Layer 7 of a small transformer language model trained on English Wikipedia (17 layers, counted from 0, width 128).
A neuron's activation on a vector x is SiLU(gate . x) times (in . x), where the dot is the dot product.

Input weights of the MLP neurons that the questions are about. A number n stands for (n - 500) times 0.0013.
n34 gate: 583,519,419,679,410,708,623,449,466,353,270,436,419,417,594,680,435,567,307,582,525,516,471,430,330,565,456,321,524,557,543,634,522,500,653,444,338,350,636,474,612,635,525,683,562,348,512,489,335,417,568,526,649,392,550,222,408,687,530,324,214,453,554,527,474,414,397,799,778,295,583,667,374,599,540,324,658,583,322,386,596,385,724,389,576,473,446,248,430,545,462,665,692,526,474,636,378,623,663,600,610,466,229,338,458,462,548,584,516,475,434,354,397,554,464,441,390,511,354,716,386,346,567,432,661,453,620,651
n88 gate: 519,674,484,511,393,456,609,544,412,801,512,338,477,746,500,484,621,372,481,474,461,350,576,564,572,611,748,315,408,415,257,417,548,471,686,546,559,422,567,302,598,238,815,601,598,401,578,325,540,709,648,434,512,387,525,489,570,227,300,516,515,319,727,512,604,383,548,480,553,537,419,643,420,424,519,686,587,641,339,420,519,596,664,564,397,438,500,409,496,557,469,475,382,304,459,519,619,511,335,457,474,561,507,602,680,584,604,456,741,489,342,607,254,395,449,631,396,360,610,333,463,363,826,688,371,714,682,466
n115 gate: 630,520,346,633,623,571,496,403,500,273,625,435,602,535,397,414,537,318,754,462,565,345,500,625,766,488,371,552,613,582,583,378,418,445,535,577,595,440,477,293,461,586,328,613,524,708,555,465,476,277,527,679,702,530,609,414,539,324,457,484,320,441,622,605,725,508,212,615,301,481,719,375,441,484,605,508,632,545,597,533,708,504,338,741,385,671,548,465,458,270,164,471,631,603,368,411,601,370,468,496,361,492,363,401,437,763,613,304,354,672,516,351,579,629,474,477,402,431,637,702,583,764,584,488,515,339,672,530
n129 gate: 655,675,377,572,477,487,720,604,480,593,500,408,551,487,506,556,449,431,431,520,553,712,525,333,596,738,431,361,490,440,278,595,465,452,571,500,466,329,630,391,343,442,361,336,544,481,483,480,583,479,474,767,550,529,269,665,605,520,577,591,649,661,589,530,578,510,494,462,550,423,628,687,408,549,542,539,402,311,620,311,581,381,466,461,302,426,583,643,575,622,573,571,351,605,588,403,320,467,565,579,700,433,334,487,429,380,458,338,867,563,486,432,406,513,385,359,468,453,444,442,503,459,520,373,535,487,652,406
n146 gate: 288,500,524,328,194,552,378,480,504,523,417,512,559,527,722,467,611,531,405,450,653,467,426,397,241,438,565,538,484,449,377,289,414,426,528,601,476,324,413,465,353,421,500,279,445,672,265,547,779,435,546,466,414,561,733,259,567,612,578,295,556,651,675,570,349,504,500,376,469,353,332,412,511,180,477,764,548,541,554,338,386,378,536,379,448,383,857,210,500,573,492,478,562,297,474,597,310,408,357,445,410,519,734,356,579,461,394,562,598,548,524,331,212,500,556,485,515,584,581,523,526,326,715,402,440,559,408,386
n156 gate: 716,522,418,536,735,601,464,591,511,435,467,423,555,565,299,561,413,593,472,372,622,343,493,496,482,438,305,423,405,639,778,550,636,361,474,670,286,525,359,720,500,385,418,370,552,577,697,375,511,629,619,563,577,450,558,458,271,371,656,452,398,383,347,332,560,453,346,407,392,360,416,521,552,621,549,563,503,797,645,466,599,660,552,603,535,482,427,283,493,558,688,329,255,504,444,561,594,496,660,647,518,688,396,652,818,482,362,485,508,483,597,455,528,650,343,635,578,286,507,496,387,330,339,646,458,414,547,511
n162 gate: 627,512,405,466,350,459,530,363,376,631,555,676,394,589,223,610,659,683,538,371,667,447,617,447,924,656,489,642,480,640,377,416,534,585,563,249,512,317,444,496,393,612,412,397,303,385,480,724,416,496,512,735,816,295,380,654,338,672,496,516,560,416,519,746,613,381,429,448,512,646,600,736,544,338,628,541,607,740,566,613,492,573,524,681,222,539,256,600,356,515,531,450,669,500,500,454,556,420,337,606,395,458,544,467,425,543,342,619,606,625,647,556,519,661,526,640,508,569,473,594,421,492,546,488,668,280,580,576
n169 gate: 389,595,448,468,518,497,412,399,605,210,686,572,676,626,455,466,569,652,465,737,274,355,500,599,292,305,525,451,568,572,570,543,542,603,617,607,350,528,392,629,441,645,595,527,573,559,456,347,429,481,375,590,453,532,379,340,321,504,659,445,500,507,569,486,709,457,514,496,436,406,338,444,431,534,706,392,575,651,320,782,500,500,555,296,620,533,655,640,577,568,464,633,454,748,423,486,440,567,695,632,524,421,349,278,320,691,301,420,398,493,604,576,658,620,479,518,591,500,489,329,325,713,632,453,469,483,607,682
n237 gate: 500,291,680,442,523,560,415,276,645,609,595,608,436,492,396,537,582,584,385,565,665,616,348,607,484,225,527,428,389,516,588,519,417,459,710,714,544,632,701,539,476,553,500,618,468,583,368,654,675,529,500,526,673,381,515,689,218,562,618,631,288,248,493,516,545,600,455,424,628,470,492,611,478,410,359,530,500,553,523,722,484,369,217,908,623,606,586,578,531,267,363,616,496,562,515,531,427,593,344,301,515,469,507,515,671,535,561,488,287,671,420,526,572,619,706,423,287,124,500,587,439,691,415,700,704,374,473,534
n34 in: 357,516,381,591,424,527,237,525,444,309,601,619,496,247,599,576,661,586,680,492,534,585,421,582,608,564,535,450,210,713,299,583,362,469,703,484,516,199,310,584,835,793,474,576,508,554,696,727,658,311,448,515,427,551,436,423,447,726,624,386,543,500,335,536,609,441,380,434,540,465,508,763,428,554,539,496,622,370,524,515,476,550,716,461,653,468,404,301,574,718,424,530,755,535,302,596,275,599,352,428,519,480,148,530,361,564,430,606,571,401,409,454,508,403,519,712,399,440,536,756,558,622,745,428,697,652,520,516
n88 in: 593,701,580,558,492,557,600,740,634,516,433,794,532,347,317,389,137,515,646,592,624,29,389,577,294,461,374,447,594,492,556,593,481,451,690,613,380,500,678,442,512,771,581,481,301,706,680,480,667,594,426,492,630,492,694,500,552,570,618,496,515,370,373,354,500,446,394,544,578,421,639,450,582,773,242,424,504,471,445,559,663,422,404,538,470,248,399,395,401,469,465,638,644,562,420,637,581,442,708,412,674,465,437,630,664,660,394,318,352,430,379,485,466,674,691,531,508,336,608,519,378,476,295,504,296,537,500,454
n115 in: 536,308,684,338,529,482,442,565,585,471,274,546,250,592,661,454,455,493,715,532,397,481,535,873,598,507,539,726,254,603,474,684,637,437,504,580,526,641,536,511,250,475,593,445,425,570,429,455,622,504,246,578,404,633,545,528,537,395,621,522,415,549,598,489,635,478,628,319,515,309,416,324,573,782,411,607,535,462,280,479,530,504,366,532,658,504,615,587,547,533,489,452,606,547,379,621,511,478,324,562,518,562,357,587,347,449,407,481,558,601,315,691,550,337,521,461,753,449,681,337,397,623,377,364,663,386,565,232
n129 in: 394,392,449,770,291,426,612,718,619,637,431,722,504,596,580,387,708,358,298,406,361,718,532,534,572,378,429,463,328,515,699,541,570,387,504,318,282,566,563,727,488,823,399,605,516,529,594,481,520,528,621,702,488,384,507,607,550,640,653,485,622,623,391,515,578,451,467,504,523,260,511,455,536,639,567,548,391,712,492,644,809,520,488,623,365,427,267,428,455,647,432,224,614,515,500,732,433,440,504,629,252,546,431,406,519,695,582,605,732,399,351,566,559,515,423,246,448,422,729,463,463,543,462,462,607,569,553,403
n146 in: 290,496,608,285,267,437,443,542,463,467,470,473,389,496,702,696,315,514,328,618,411,569,624,396,551,478,425,373,489,261,336,453,472,538,352,369,333,348,465,478,724,574,773,541,537,500,466,356,621,354,670,479,279,600,438,306,526,460,452,367,489,386,437,460,599,583,694,492,576,496,454,471,789,386,521,362,542,584,401,448,348,458,563,518,353,427,681,460,661,514,453,561,475,367,425,671,534,529,605,710,450,573,420,209,426,642,681,589,703,497,342,349,336,544,763,550,567,657,637,581,525,332,486,606,514,490,551,461
n156 in: 310,383,541,479,554,497,365,523,623,486,518,504,548,525,372,470,424,564,472,401,524,267,507,401,723,489,419,542,356,467,600,518,392,614,463,507,161,479,504,407,537,469,500,596,272,347,452,416,545,705,647,524,638,603,595,402,555,468,482,441,507,558,362,613,672,521,581,541,392,517,351,479,293,451,405,367,517,405,236,705,500,299,227,690,656,311,414,709,369,518,363,473,522,536,676,561,429,479,563,630,570,547,655,545,581,808,331,496,299,743,582,796,630,357,420,539,535,622,429,433,539,352,557,362,612,527,647,489
n162 in: 352,496,371,327,508,500,436,401,282,447,681,488,512,538,351,794,529,193,680,594,475,423,771,373,432,665,257,622,444,554,371,421,548,365,396,473,621,389,426,508,410,504,421,529,376,511,410,361,670,464,538,555,369,418,275,482,496,413,737,523,544,601,518,731,585,530,578,524,606,574,423,803,431,393,574,544,420,532,557,338,720,288,586,589,288,469,252,546,582,617,492,578,640,515,378,424,500,421,492,482,326,333,391,478,383,454,630,363,676,435,543,379,638,504,485,571,377,464,575,570,552,259,443,703,570,247,738,794
n169 in: 361,602,404,415,314,344,652,485,561,475,449,584,408,496,394,356,613,433,711,595,577,572,588,440,436,579,479,389,496,283,570,362,535,414,526,729,577,625,291,507,317,559,361,650,321,621,419,376,821,432,422,670,478,419,567,451,559,521,399,442,556,694,607,591,517,408,779,862,454,361,486,521,476,485,287,413,411,262,532,520,329,545,588,581,390,533,545,468,581,343,586,650,414,489,682,669,485,507,522,520,601,468,655,582,555,496,490,276,538,384,367,542,675,576,566,616,465,561,340,528,451,485,504,294,632,214,625,535
n237 in: 812,694,531,775,515,315,639,600,550,443,516,508,320,677,376,403,317,549,365,594,511,561,500,553,496,396,447,463,480,523,645,417,618,412,671,553,379,670,340,344,684,445,493,427,563,334,410,617,349,568,622,592,612,568,378,797,254,265,481,819,522,311,559,326,441,587,426,283,580,430,242,462,452,548,455,314,737,391,523,529,601,641,355,522,665,411,456,531,474,473,733,603,496,447,452,351,592,636,429,616,359,485,529,562,516,646,407,634,271,747,397,611,507,504,555,395,481,382,489,608,418,445,693,435,522,308,671,478

Each question shows a token from some text and the vector x that enters the MLP there. A number n stands for (n - 500) times 0.0094.

" of": 203,536,477,412,454,462,506,362,592,623,422,561,489,317,412,349,436,613,599,451,504,603,492,685,439,465,514,590,559,301,462,501,477,488,358,474,566,585,546,556,757,460,506,318,504,487,577,561,458,443,495,534,424,554,632,468,501,379,493,507,431,487,491,476,260,421,302,540,458,458,576,481,385,801,513,560,472,623,489,702,475,468,555,495,653,513,367,625,644,396,615,558,430,570,528,461,512,558,424,418,554,450,592,441,643,487,527,588,652,474,431,424,496,514,491,456,308,463,475,525,432,625,478,487,545,388,574,599
Which neuron fires most, and how strongly? n162, at about 0.53

"sel": 320,414,560,411,648,399,420,482,466,381,495,673,535,592,436,301,490,410,452,408,672,614,502,551,583,373,468,537,510,626,415,443,466,463,431,407,527,617,422,557,678,581,522,463,587,504,631,546,486,468,479,598,544,445,782,528,415,547,559,417,642,541,621,486,308,418,492,597,419,573,617,448,424,740,375,495,478,505,620,497,563,481,456,465,579,643,545,521,572,480,489,660,510,529,523,535,532,548,605,607,429,451,462,478,473,665,497,627,656,437,417,526,472,585,543,430,590,389,485,570,466,504,500,336,720,734,601,572
Which neuron lights up most? n115

" with": 291,619,461,452,423,482,396,386,580,422,453,747,475,547,494,424,508,586,417,425,549,480,470,642,440,381,618,680,509,563,539,507,612,583,381,311,576,519,508,585,706,564,442,362,492,554,637,492,456,457,553,533,540,543,606,473,488,419,491,617,541,521,522,622,416,507,360,497,352,462,630,427,459,733,547,590,553,497,263,496,514,457,504,496,528,559,493,483,535,348,527,440,536,582,453,439,385,655,486,447,628,548,543,505,632,534,411,545,681,534,334,354,512,424,416,510,509,414,439,481,542,298,426,603,547,264,475,550
Which neuron lights up most? n34

"6": 470,536,377,365,621,385,323,533,645,555,511,532,305,447,424,452,511,586,545,471,480,475,512,561,480,473,548,505,525,511,454,453,425,424,496,520,670,480,517,576,718,603,458,404,419,466,476,448,456,422,603,346,522,605,652,661,484,615,365,443,481,558,654,479,351,401,664,488,432,521,604,302,381,584,477,652,401,534,466,562,462,332,448,711,587,561,530,479,438,490,548,475,445,524,330,599,448,578,507,462,514,479,692,375,417,607,395,434,662,356,521,584,416,384,377,478,403,358,523,511,475,473,491,522,416,575,443,552
Which neuron lights up most? n162

" that": 269,597,596,349,528,397,563,325,463,467,564,617,424,619,513,445,572,605,556,493,524,621,362,619,341,371,497,483,568,525,464,591,536,591,652,475,503,605,587,610,636,442,384,357,428,553,688,417,450,280,483,477,606,533,736,527,615,416,394,500,450,520,519,614,384,353,460,692,433,690,578,500,361,567,582,590,431,592,461,284,465,482,626,478,479,512,498,562,536,450,495,610,500,363,537,699,517,515,543,430,585,555,510,486,610,629,411,504,640,501,497,496,560,598,525,387,437,465,570,496,406,430,566,514,623,380,587,410
Which neuron fires most, and how strongly? n88, at about 0.78

" ": 306,540,419,437,457,431,539,369,605,606,529,630,424,510,423,373,226,587,579,405,539,657,360,609,504,444,462,631,572,496,550,556,495,506,510,573,513,448,445,656,470,490,501,381,535,479,550,521,485,335,494,557,686,571,596,387,578,520,377,435,698,462,484,514,370,372,634,583,293,479,588,406,333,590,492,526,471,579,413,486,483,358,483,649,507,492,564,615,620,507,542,578,497,657,518,581,431,652,503,442,490,518,594,413,656,607,377,633,609,399,513,403,479,466,465,620,428,490,571,459,504,483,635,570,616,397,559,585
Which neuron fires most, and how strongly? n169, at about 2.5

" |": 536,502,376,335,576,388,383,489,521,489,504,516,422,447,493,456,572,588,505,461,454,441,424,554,436,322,426,516,568,341,454,492,411,480,510,510,586,471,516,579,719,451,636,457,483,465,472,463,484,391,505,477,402,628,693,414,518,391,431,645,831,467,455,512,433,336,480,607,579,470,589,406,440,592,430,564,467,540,478,578,510,377,389,609,513,599,390,594,533,415,393,567,411,469,403,570,429,617,668,453,554,462,621,430,619,618,451,590,694,388,451,421,386,440,463,534,454,522,496,521,588,386,491,713,567,562,479,551
Which neuron fires most, and how strongly? n88, at about 1.7

" When": 284,507,496,301,503,369,508,310,350,517,443,626,386,532,538,393,530,569,427,517,436,597,486,612,423,431,473,596,393,533,498,436,508,554,512,435,715,560,570,610,706,377,415,399,427,581,541,414,499,194,604,488,521,502,632,627,458,493,521,499,564,486,500,573,487,392,387,682,310,544,439,450,453,709,617,522,549,500,408,307,489,541,412,394,552,469,499,507,435,517,576,552,515,480,462,482,566,685,554,476,488,516,571,458,537,553,368,480,701,531,520,645,582,448,530,467,443,424,414,455,452,335,384,567,485,408,483,492
Which neuron lights up most? n88

" Return": 339,576,613,468,538,508,484,412,466,486,447,708,683,508,422,359,414,391,467,555,396,640,599,612,450,631,532,521,538,684,607,503,386,533,573,377,615,522,463,556,598,452,494,346,594,463,454,332,461,468,540,485,572,457,654,578,562,501,490,531,615,626,488,558,462,418,540,505,263,545,601,310,452,752,489,447,575,472,563,662,450,463,274,500,417,647,349,516,432,468,504,542,525,450,545,598,458,588,694,567,587,549,524,540,431,524,334,550,657,449,468,568,502,486,510,464,519,325,614,562,391,321,580,403,734,601,576,423
Which three neurons fire most, strongest first? n129, n169, n146

"197": 409,599,369,443,618,404,388,467,645,517,391,627,275,488,457,385,401,594,583,500,479,497,433,601,467,326,581,551,374,572,351,583,420,573,329,519,441,482,487,667,554,582,480,482,515,361,568,492,481,612,462,495,652,536,516,426,531,565,340,546,546,514,530,425,429,208,698,419,332,555,627,307,503,410,501,580,542,473,401,655,492,356,344,443,375,491,474,525,535,634,537,553,447,630,572,543,415,579,566,409,492,392,582,622,584,564,440,676,590,365,497,502,435,448,446,620,377,322,529,485,342,591,572,567,556,465,592,636
Which neuron lights up most? n169

" w": 301,637,541,334,460,405,407,673,513,489,562,625,514,476,471,393,287,551,437,516,587,700,386,531,363,588,592,644,462,661,527,483,530,599,494,407,573,579,578,637,498,538,577,410,629,391,559,344,336,500,485,378,379,515,826,486,519,336,349,546,439,499,461,605,537,498,426,526,375,484,521,585,536,711,585,493,592,460,632,476,502,359,526,590,524,457,420,605,479,454,502,519,509,549,521,529,483,405,566,518,499,611,483,378,529,520,265,474,546,503,382,491,268,309,515,531,379,430,555,463,423,295,431,558,523,440,452,652
Which neuron lights up most? n88

" he": 386,508,405,346,437,428,370,498,555,526,586,694,403,679,509,540,426,378,438,386,432,538,428,436,371,390,539,489,484,699,463,428,533,567,364,590,616,558,523,553,736,538,561,369,481,510,688,389,322,445,444,476,456,487,700,541,577,468,338,702,543,396,492,356,380,528,567,659,388,500,630,394,339,802,566,561,670,486,345,526,514,461,497,484,521,592,475,601,388,538,484,520,500,496,438,512,525,646,706,418,530,406,465,442,713,511,450,508,622,508,449,519,479,415,666,458,442,407,539,406,534,366,404,416,616,540,386,525
Which neuron fires most, and how strongly? n88, at about 1.2

",": 345,549,534,413,501,368,495,486,520,616,494,606,404,475,469,403,479,551,482,522,583,606,530,576,464,470,449,564,536,669,485,434,584,481,303,534,694,598,504,611,774,491,426,449,408,435,644,575,431,512,448,533,634,630,541,564,489,302,470,509,610,550,456,527,323,389,208,552,389,535,645,513,392,643,490,569,467,591,441,555,468,390,526,530,566,470,464,583,532,389,632,495,503,526,434,483,448,612,634,476,406,455,615,426,638,587,371,505,706,365,480,483,518,447,442,575,328,477,499,488,443,527,558,564,556,448,506,524
Which three neurons fire most, strongest first? n146, n115, n237

" T": 417,586,456,370,520,401,344,686,525,507,478,558,431,672,306,528,397,607,491,536,466,809,517,503,403,584,503,539,485,598,579,484,479,560,444,274,516,526,621,568,732,577,440,427,401,558,568,408,421,382,523,459,449,644,640,392,416,434,527,549,463,529,535,498,513,500,593,464,432,580,544,473,432,707,509,471,523,675,538,454,444,515,215,615,487,518,564,494,603,495,660,542,633,495,339,607,419,567,533,570,582,591,640,532,545,580,390,569,569,461,628,412,399,293,489,444,550,473,458,507,638,408,634,462,588,547,536,576
Which neuron fires most, and how strongly? n156, at about 1

"182": 394,570,508,405,618,405,480,564,670,554,445,582,325,483,370,413,407,546,539,401,452,515,481,621,428,313,665,569,508,673,399,573,482,517,311,539,554,515,501,666,580,603,413,413,616,418,565,525,500,454,480,441,686,539,704,385,555,506,474,483,630,562,583,494,465,297,632,515,268,471,583,387,523,453,448,621,584,458,457,626,421,434,416,472,455,425,435,461,689,556,484,649,401,547,549,513,388,621,602,369,488,352,490,592,757,530,285,628,612,484,497,460,437,443,444,556,520,457,464,489,344,572,521,495,557,484,585,592
Which neuron lights up most? n169

" |\n": 446,500,476,412,564,353,395,347,521,400,537,561,320,448,614,407,513,445,405,452,486,520,401,549,443,374,520,603,593,407,451,408,392,465,366,429,636,531,530,597,548,586,469,442,490,416,546,429,381,422,537,468,612,589,464,343,467,408,469,450,499,452,533,512,438,406,492,552,494,332,624,525,380,865,499,499,438,519,404,505,557,355,500,634,525,552,381,580,455,510,482,588,387,499,434,607,438,644,627,439,538,487,571,481,577,611,417,588,731,386,551,446,437,379,512,558,557,458,454,580,431,514,650,643,548,654,523,490
Which neuron fires most, and how strongly? n34, at about 2.8

" capable": 333,637,648,486,698,499,466,348,636,569,464,599,461,562,551,438,534,492,437,516,526,524,375,607,555,463,489,601,346,780,414,634,610,506,427,396,573,534,493,669,622,626,632,411,480,481,435,405,468,385,389,357,644,612,756,612,485,290,398,496,475,464,458,532,490,459,475,382,338,526,549,482,491,586,517,579,488,522,510,421,584,407,500,481,508,570,521,526,548,442,558,432,480,453,412,452,471,524,670,441,631,514,531,574,287,568,470,502,718,521,362,472,469,423,605,489,471,374,488,395,592,435,486,450,492,602,655,526
The two highest activations, in order: n88, n162

" roles": 288,617,677,429,496,446,411,562,516,344,402,738,309,567,529,294,535,296,449,426,363,467,491,733,508,554,419,582,534,727,517,632,495,381,464,445,529,551,529,588,607,446,487,391,437,422,561,434,348,598,563,490,619,592,547,453,460,414,451,381,556,533,438,615,423,509,454,684,478,587,604,568,471,759,539,583,542,490,530,530,515,377,422,438,500,568,482,615,542,481,708,458,479,627,444,593,485,689,535,416,482,531,530,482,564,581,560,456,707,475,513,456,482,429,446,525,504,407,576,583,446,398,504,568,581,665,644,525
Which neuron fires most, and how strongly? n88, at about 0.64

" expl": 323,655,487,595,606,452,464,530,643,436,529,659,633,532,618,410,328,611,387,258,442,565,453,532,326,463,519,500,377,562,375,642,337,491,607,400,637,604,559,607,336,455,562,395,501,444,692,541,435,400,441,396,393,632,807,521,455,560,378,591,521,551,442,539,429,501,476,583,439,490,600,529,471,764,368,530,596,458,474,526,490,392,555,470,540,492,475,603,447,557,547,536,549,377,514,599,493,562,565,459,480,502,585,439,459,763,536,539,590,408,423,499,408,617,474,527,578,391,560,523,382,378,492,524,565,648,468,556
Which neuron lights up most? n34

" d": 367,576,500,324,460,423,465,603,588,395,525,680,640,440,495,564,239,572,509,557,485,700,497,538,549,438,409,459,394,754,448,475,457,590,357,344,625,548,490,657,622,558,629,366,395,605,461,591,315,529,504,308,503,608,657,460,563,393,353,511,513,476,532,428,515,416,522,578,452,564,669,525,389,682,497,523,558,618,684,485,484,484,593,526,483,521,430,608,400,435,540,518,464,439,486,534,516,396,513,385,633,575,647,591,408,463,507,664,568,477,434,549,410,380,583,317,497,390,513,411,463,497,477,543,651,538,546,651
Which neuron lights up most? n169

" An": 420,504,348,376,426,503,411,404,501,466,492,640,345,698,487,502,475,387,397,447,374,513,384,640,379,403,486,539,627,532,519,539,367,545,309,502,623,422,603,598,872,360,430,494,477,533,475,600,332,536,542,472,468,580,672,542,516,478,386,451,562,473,367,543,471,441,582,554,518,635,666,326,379,684,513,503,567,536,438,486,539,565,352,439,591,493,402,512,514,422,440,556,582,542,492,506,423,479,478,514,604,548,595,470,244,479,451,547,650,445,588,460,407,366,484,366,458,439,509,439,430,276,633,448,520,418,519,649
Which three neurons fire most, strongest first? n88, n162, n115

"==\n\n": 362,407,510,333,599,410,507,415,538,555,524,594,276,447,471,423,439,494,334,407,380,525,425,726,496,530,492,539,628,254,580,477,353,496,445,426,607,604,572,535,633,616,414,495,504,422,622,474,443,447,471,558,620,636,468,455,470,344,491,434,466,446,488,656,442,348,473,545,393,439,599,531,303,700,521,534,598,507,308,507,464,401,549,509,673,498,510,645,511,434,549,505,504,569,455,540,438,523,596,524,581,503,572,529,685,546,442,566,712,414,449,518,445,445,529,595,574,444,462,435,512,399,619,731,524,565,519,551
The two highest activations, in order: n88, n162

".": 395,416,447,225,472,379,511,389,598,521,501,653,378,503,406,396,412,603,365,436,487,480,461,474,409,466,487,520,493,490,564,514,547,533,404,434,570,618,582,540,509,543,385,472,456,509,603,490,476,455,469,527,563,590,534,516,464,387,468,545,597,489,508,591,424,396,301,552,306,453,664,638,326,813,568,648,540,554,498,489,431,361,556,519,558,465,448,575,443,391,640,546,536,545,391,516,379,512,569,403,464,538,566,581,706,617,378,652,708,405,440,434,465,437,518,615,519,478,517,504,520,471,646,558,629,559,565,587
Which neuron fires most, and how strongly? n156, at about 0.9

" ship": 498,478,669,422,596,437,372,459,522,489,340,659,477,576,385,332,458,480,382,512,445,610,537,495,394,550,361,642,455,846,538,544,474,335,412,318,527,618,504,527,770,598,606,375,503,539,589,476,432,483,343,446,400,564,742,522,473,442,437,487,488,463,576,517,512,408,583,507,317,560,480,445,469,682,609,590,549,527,611,492,516,454,607,605,458,526,503,617,521,480,429,450,616,455,642,377,498,572,639,494,490,475,474,507,438,569,400,645,650,558,440,422,409,458,677,496,369,382,364,357,486,407,484,428,663,644,538,527
Which neuron lights up most? n162

"|": 444,470,558,309,507,491,392,428,603,457,410,579,440,496,456,437,528,482,443,478,448,465,468,506,459,522,509,600,514,381,637,514,444,543,493,539,626,590,494,583,692,547,410,537,525,406,593,461,365,494,533,512,581,571,667,370,433,354,382,603,380,492,449,514,301,310,413,648,400,525,518,482,308,681,513,559,481,517,365,541,456,426,504,451,515,447,412,531,522,548,632,607,467,496,443,515,473,668,524,407,548,443,624,491,603,633,325,617,718,474,449,511,539,293,427,563,418,476,495,438,499,448,603,730,491,566,580,558
Which neuron lights up most? n156

"merce": 395,455,527,445,634,479,436,497,473,479,461,591,375,629,450,341,505,553,541,428,569,595,526,758,505,487,564,500,427,907,472,562,599,381,434,461,531,588,461,583,783,502,556,413,510,481,577,545,450,663,504,481,550,449,764,424,513,422,424,465,575,422,543,535,444,431,565,606,342,503,597,388,454,668,619,639,513,469,617,539,472,297,564,540,583,505,508,615,583,506,475,585,550,502,555,521,461,505,628,453,547,408,598,545,446,639,598,384,701,440,413,528,402,504,529,623,493,373,389,521,482,379,467,544,637,615,614,505
Which three neurons fire most, strongest first? n88, n156, n146

" in": 272,580,525,493,577,456,537,312,582,544,470,596,473,507,459,426,483,576,454,405,591,463,445,703,462,349,469,578,528,423,422,387,488,547,386,411,620,581,532,597,760,518,504,353,566,470,535,513,578,470,462,464,515,570,756,450,472,486,299,571,522,437,496,455,344,465,432,450,397,445,624,391,349,741,580,521,613,427,456,565,506,365,503,539,613,511,424,549,649,402,597,650,518,481,443,541,467,529,391,381,525,461,580,536,571,516,490,690,684,435,427,459,526,522,585,504,449,503,563,511,638,414,373,571,535,267,439,599
Which three neurons fire most, strongest first? n237, n162, n156

" Movie": 386,506,621,543,484,475,318,546,425,466,535,579,321,540,529,417,466,489,364,308,412,615,412,660,388,575,472,590,498,624,630,577,470,479,418,382,515,632,439,394,733,475,567,448,337,577,572,353,374,566,526,484,537,477,663,565,432,474,524,476,578,587,441,527,535,455,529,396,393,431,631,427,361,474,602,559,510,512,569,548,487,437,361,499,418,512,500,507,633,407,578,612,508,489,528,475,391,561,529,625,658,442,573,549,330,632,503,575,723,521,421,456,437,451,407,502,498,427,526,481,452,500,596,377,623,620,615,458
Which neuron lights up most? n129

"ng": 317,596,370,361,502,515,467,567,562,511,503,325,519,562,481,367,478,492,544,482,383,679,535,503,489,646,563,578,524,782,561,551,542,417,577,212,678,398,341,583,809,571,522,438,451,575,427,676,527,502,557,495,443,524,731,548,365,487,449,592,469,436,477,393,468,342,580,573,399,697,474,366,414,520,507,480,591,683,478,607,489,508,428,567,608,424,430,512,532,497,445,609,521,468,606,634,446,519,452,538,566,470,441,492,560,488,269,576,461,389,510,413,467,521,584,361,371,533,470,511,479,423,623,444,599,489,669,345
Which neuron lights up most? n34

" the": 436,552,540,452,512,412,479,426,587,464,484,610,362,593,480,491,451,489,432,526,516,435,440,533,488,527,508,586,442,581,576,531,528,528,458,474,487,539,481,682,788,544,468,474,461,503,640,561,275,475,454,491,527,505,452,502,490,417,398,699,431,544,435,559,328,398,509,467,393,553,565,568,385,453,463,536,400,485,388,500,495,530,424,541,540,533,534,575,505,425,485,605,593,549,474,592,494,533,510,412,497,526,608,492,575,505,383,732,793,366,432,389,411,361,435,602,556,440,549,442,405,357,467,510,564,442,579,518
Which neuron fires most, and how strongly? n169, at about 0.28

" Before": 341,640,587,368,518,413,405,473,522,530,481,662,336,602,460,292,508,582,503,473,398,682,461,589,537,514,570,600,392,494,567,597,499,564,476,457,629,588,610,669,724,498,372,366,437,563,566,342,451,440,531,610,361,449,623,490,456,440,438,463,533,550,340,535,351,429,424,635,372,558,574,550,455,793,645,498,451,575,528,355,492,532,496,463,478,402,476,539,565,527,521,592,334,543,447,526,535,626,464,492,442,522,562,540,540,529,338,449,701,422,556,566,579,511,554,485,417,425,453,426,535,364,410,580,475,421,515,406
Which neuron lights up most? n237

" S": 452,510,489,328,566,413,398,571,497,372,485,640,405,462,336,509,431,556,434,494,501,769,463,552,467,418,425,502,545,525,534,481,499,722,472,245,548,502,325,537,703,470,552,480,398,643,541,403,352,466,449,459,533,446,711,389,463,357,389,518,470,581,346,493,400,518,688,639,498,562,508,538,419,766,549,492,601,608,609,449,572,466,174,551,497,495,524,421,573,529,560,520,606,488,389,532,454,556,560,570,494,579,525,541,419,619,421,534,591,284,489,590,410,379,365,473,587,451,434,437,565,488,585,439,560,518,467,580
Which three neurons fire most, strongest first? n156, n34, n162

"181": 416,527,446,322,607,381,475,578,670,523,451,521,326,544,325,408,457,569,533,464,502,476,505,637,481,376,526,559,377,737,396,642,425,426,321,560,540,486,503,588,617,633,451,412,570,421,604,515,502,432,497,489,729,553,627,419,526,530,505,501,622,579,610,422,475,257,642,457,386,459,642,429,457,484,473,576,614,508,469,645,451,383,422,480,504,495,474,538,626,619,449,612,454,456,500,633,373,626,564,343,438,372,460,629,711,611,408,648,625,439,540,519,395,534,503,528,478,492,596,437,246,559,547,506,578,496,371,591
The two highest activations, in order: n156, n169

"ing": 377,640,493,464,638,484,462,424,506,489,584,647,365,499,447,404,450,595,615,403,465,351,489,581,543,526,572,592,608,877,386,612,636,598,616,469,512,548,550,575,803,452,423,338,314,590,488,435,493,562,508,524,569,555,728,606,444,437,427,518,496,508,410,585,503,490,461,545,408,478,511,425,530,894,536,548,401,525,440,473,500,400,401,579,551,507,439,554,530,455,549,533,582,562,389,487,488,590,562,468,670,546,595,461,484,577,451,591,688,558,365,559,440,508,515,532,554,404,508,546,609,434,442,564,680,468,638,563
Which three neurons fire most, strongest first? n156, n115, n237

"5": 412,568,468,385,546,481,367,430,589,463,507,628,294,380,442,452,438,609,625,488,470,429,455,609,473,462,546,498,434,469,494,419,473,486,419,595,627,520,565,554,665,652,469,446,333,414,479,365,483,488,589,353,553,663,544,649,459,555,366,498,404,560,523,479,343,397,674,471,483,503,569,368,308,541,498,573,455,501,442,546,525,297,437,576,524,614,539,529,484,613,548,602,477,608,339,526,435,583,435,497,538,546,703,418,308,627,320,382,664,340,593,574,439,381,501,481,454,370,476,446,434,520,502,553,420,575,490,552
Which three neurons fire most, strongest first? n169, n129, n162

" on": 353,770,507,429,522,386,512,358,548,564,456,473,512,529,485,375,482,365,453,375,535,445,484,712,479,538,488,612,556,472,539,477,537,511,505,420,496,530,522,471,785,512,475,381,548,577,464,490,439,419,457,414,495,660,737,470,368,506,446,563,428,327,459,550,337,565,361,491,289,554,559,448,353,818,492,523,623,551,411,612,526,433,511,561,557,522,387,478,516,472,575,550,596,491,527,419,454,640,503,433,473,453,578,485,501,564,543,582,660,384,474,477,387,616,508,404,319,463,565,455,579,369,477,617,556,340,313,559
Which neuron lights up most? n237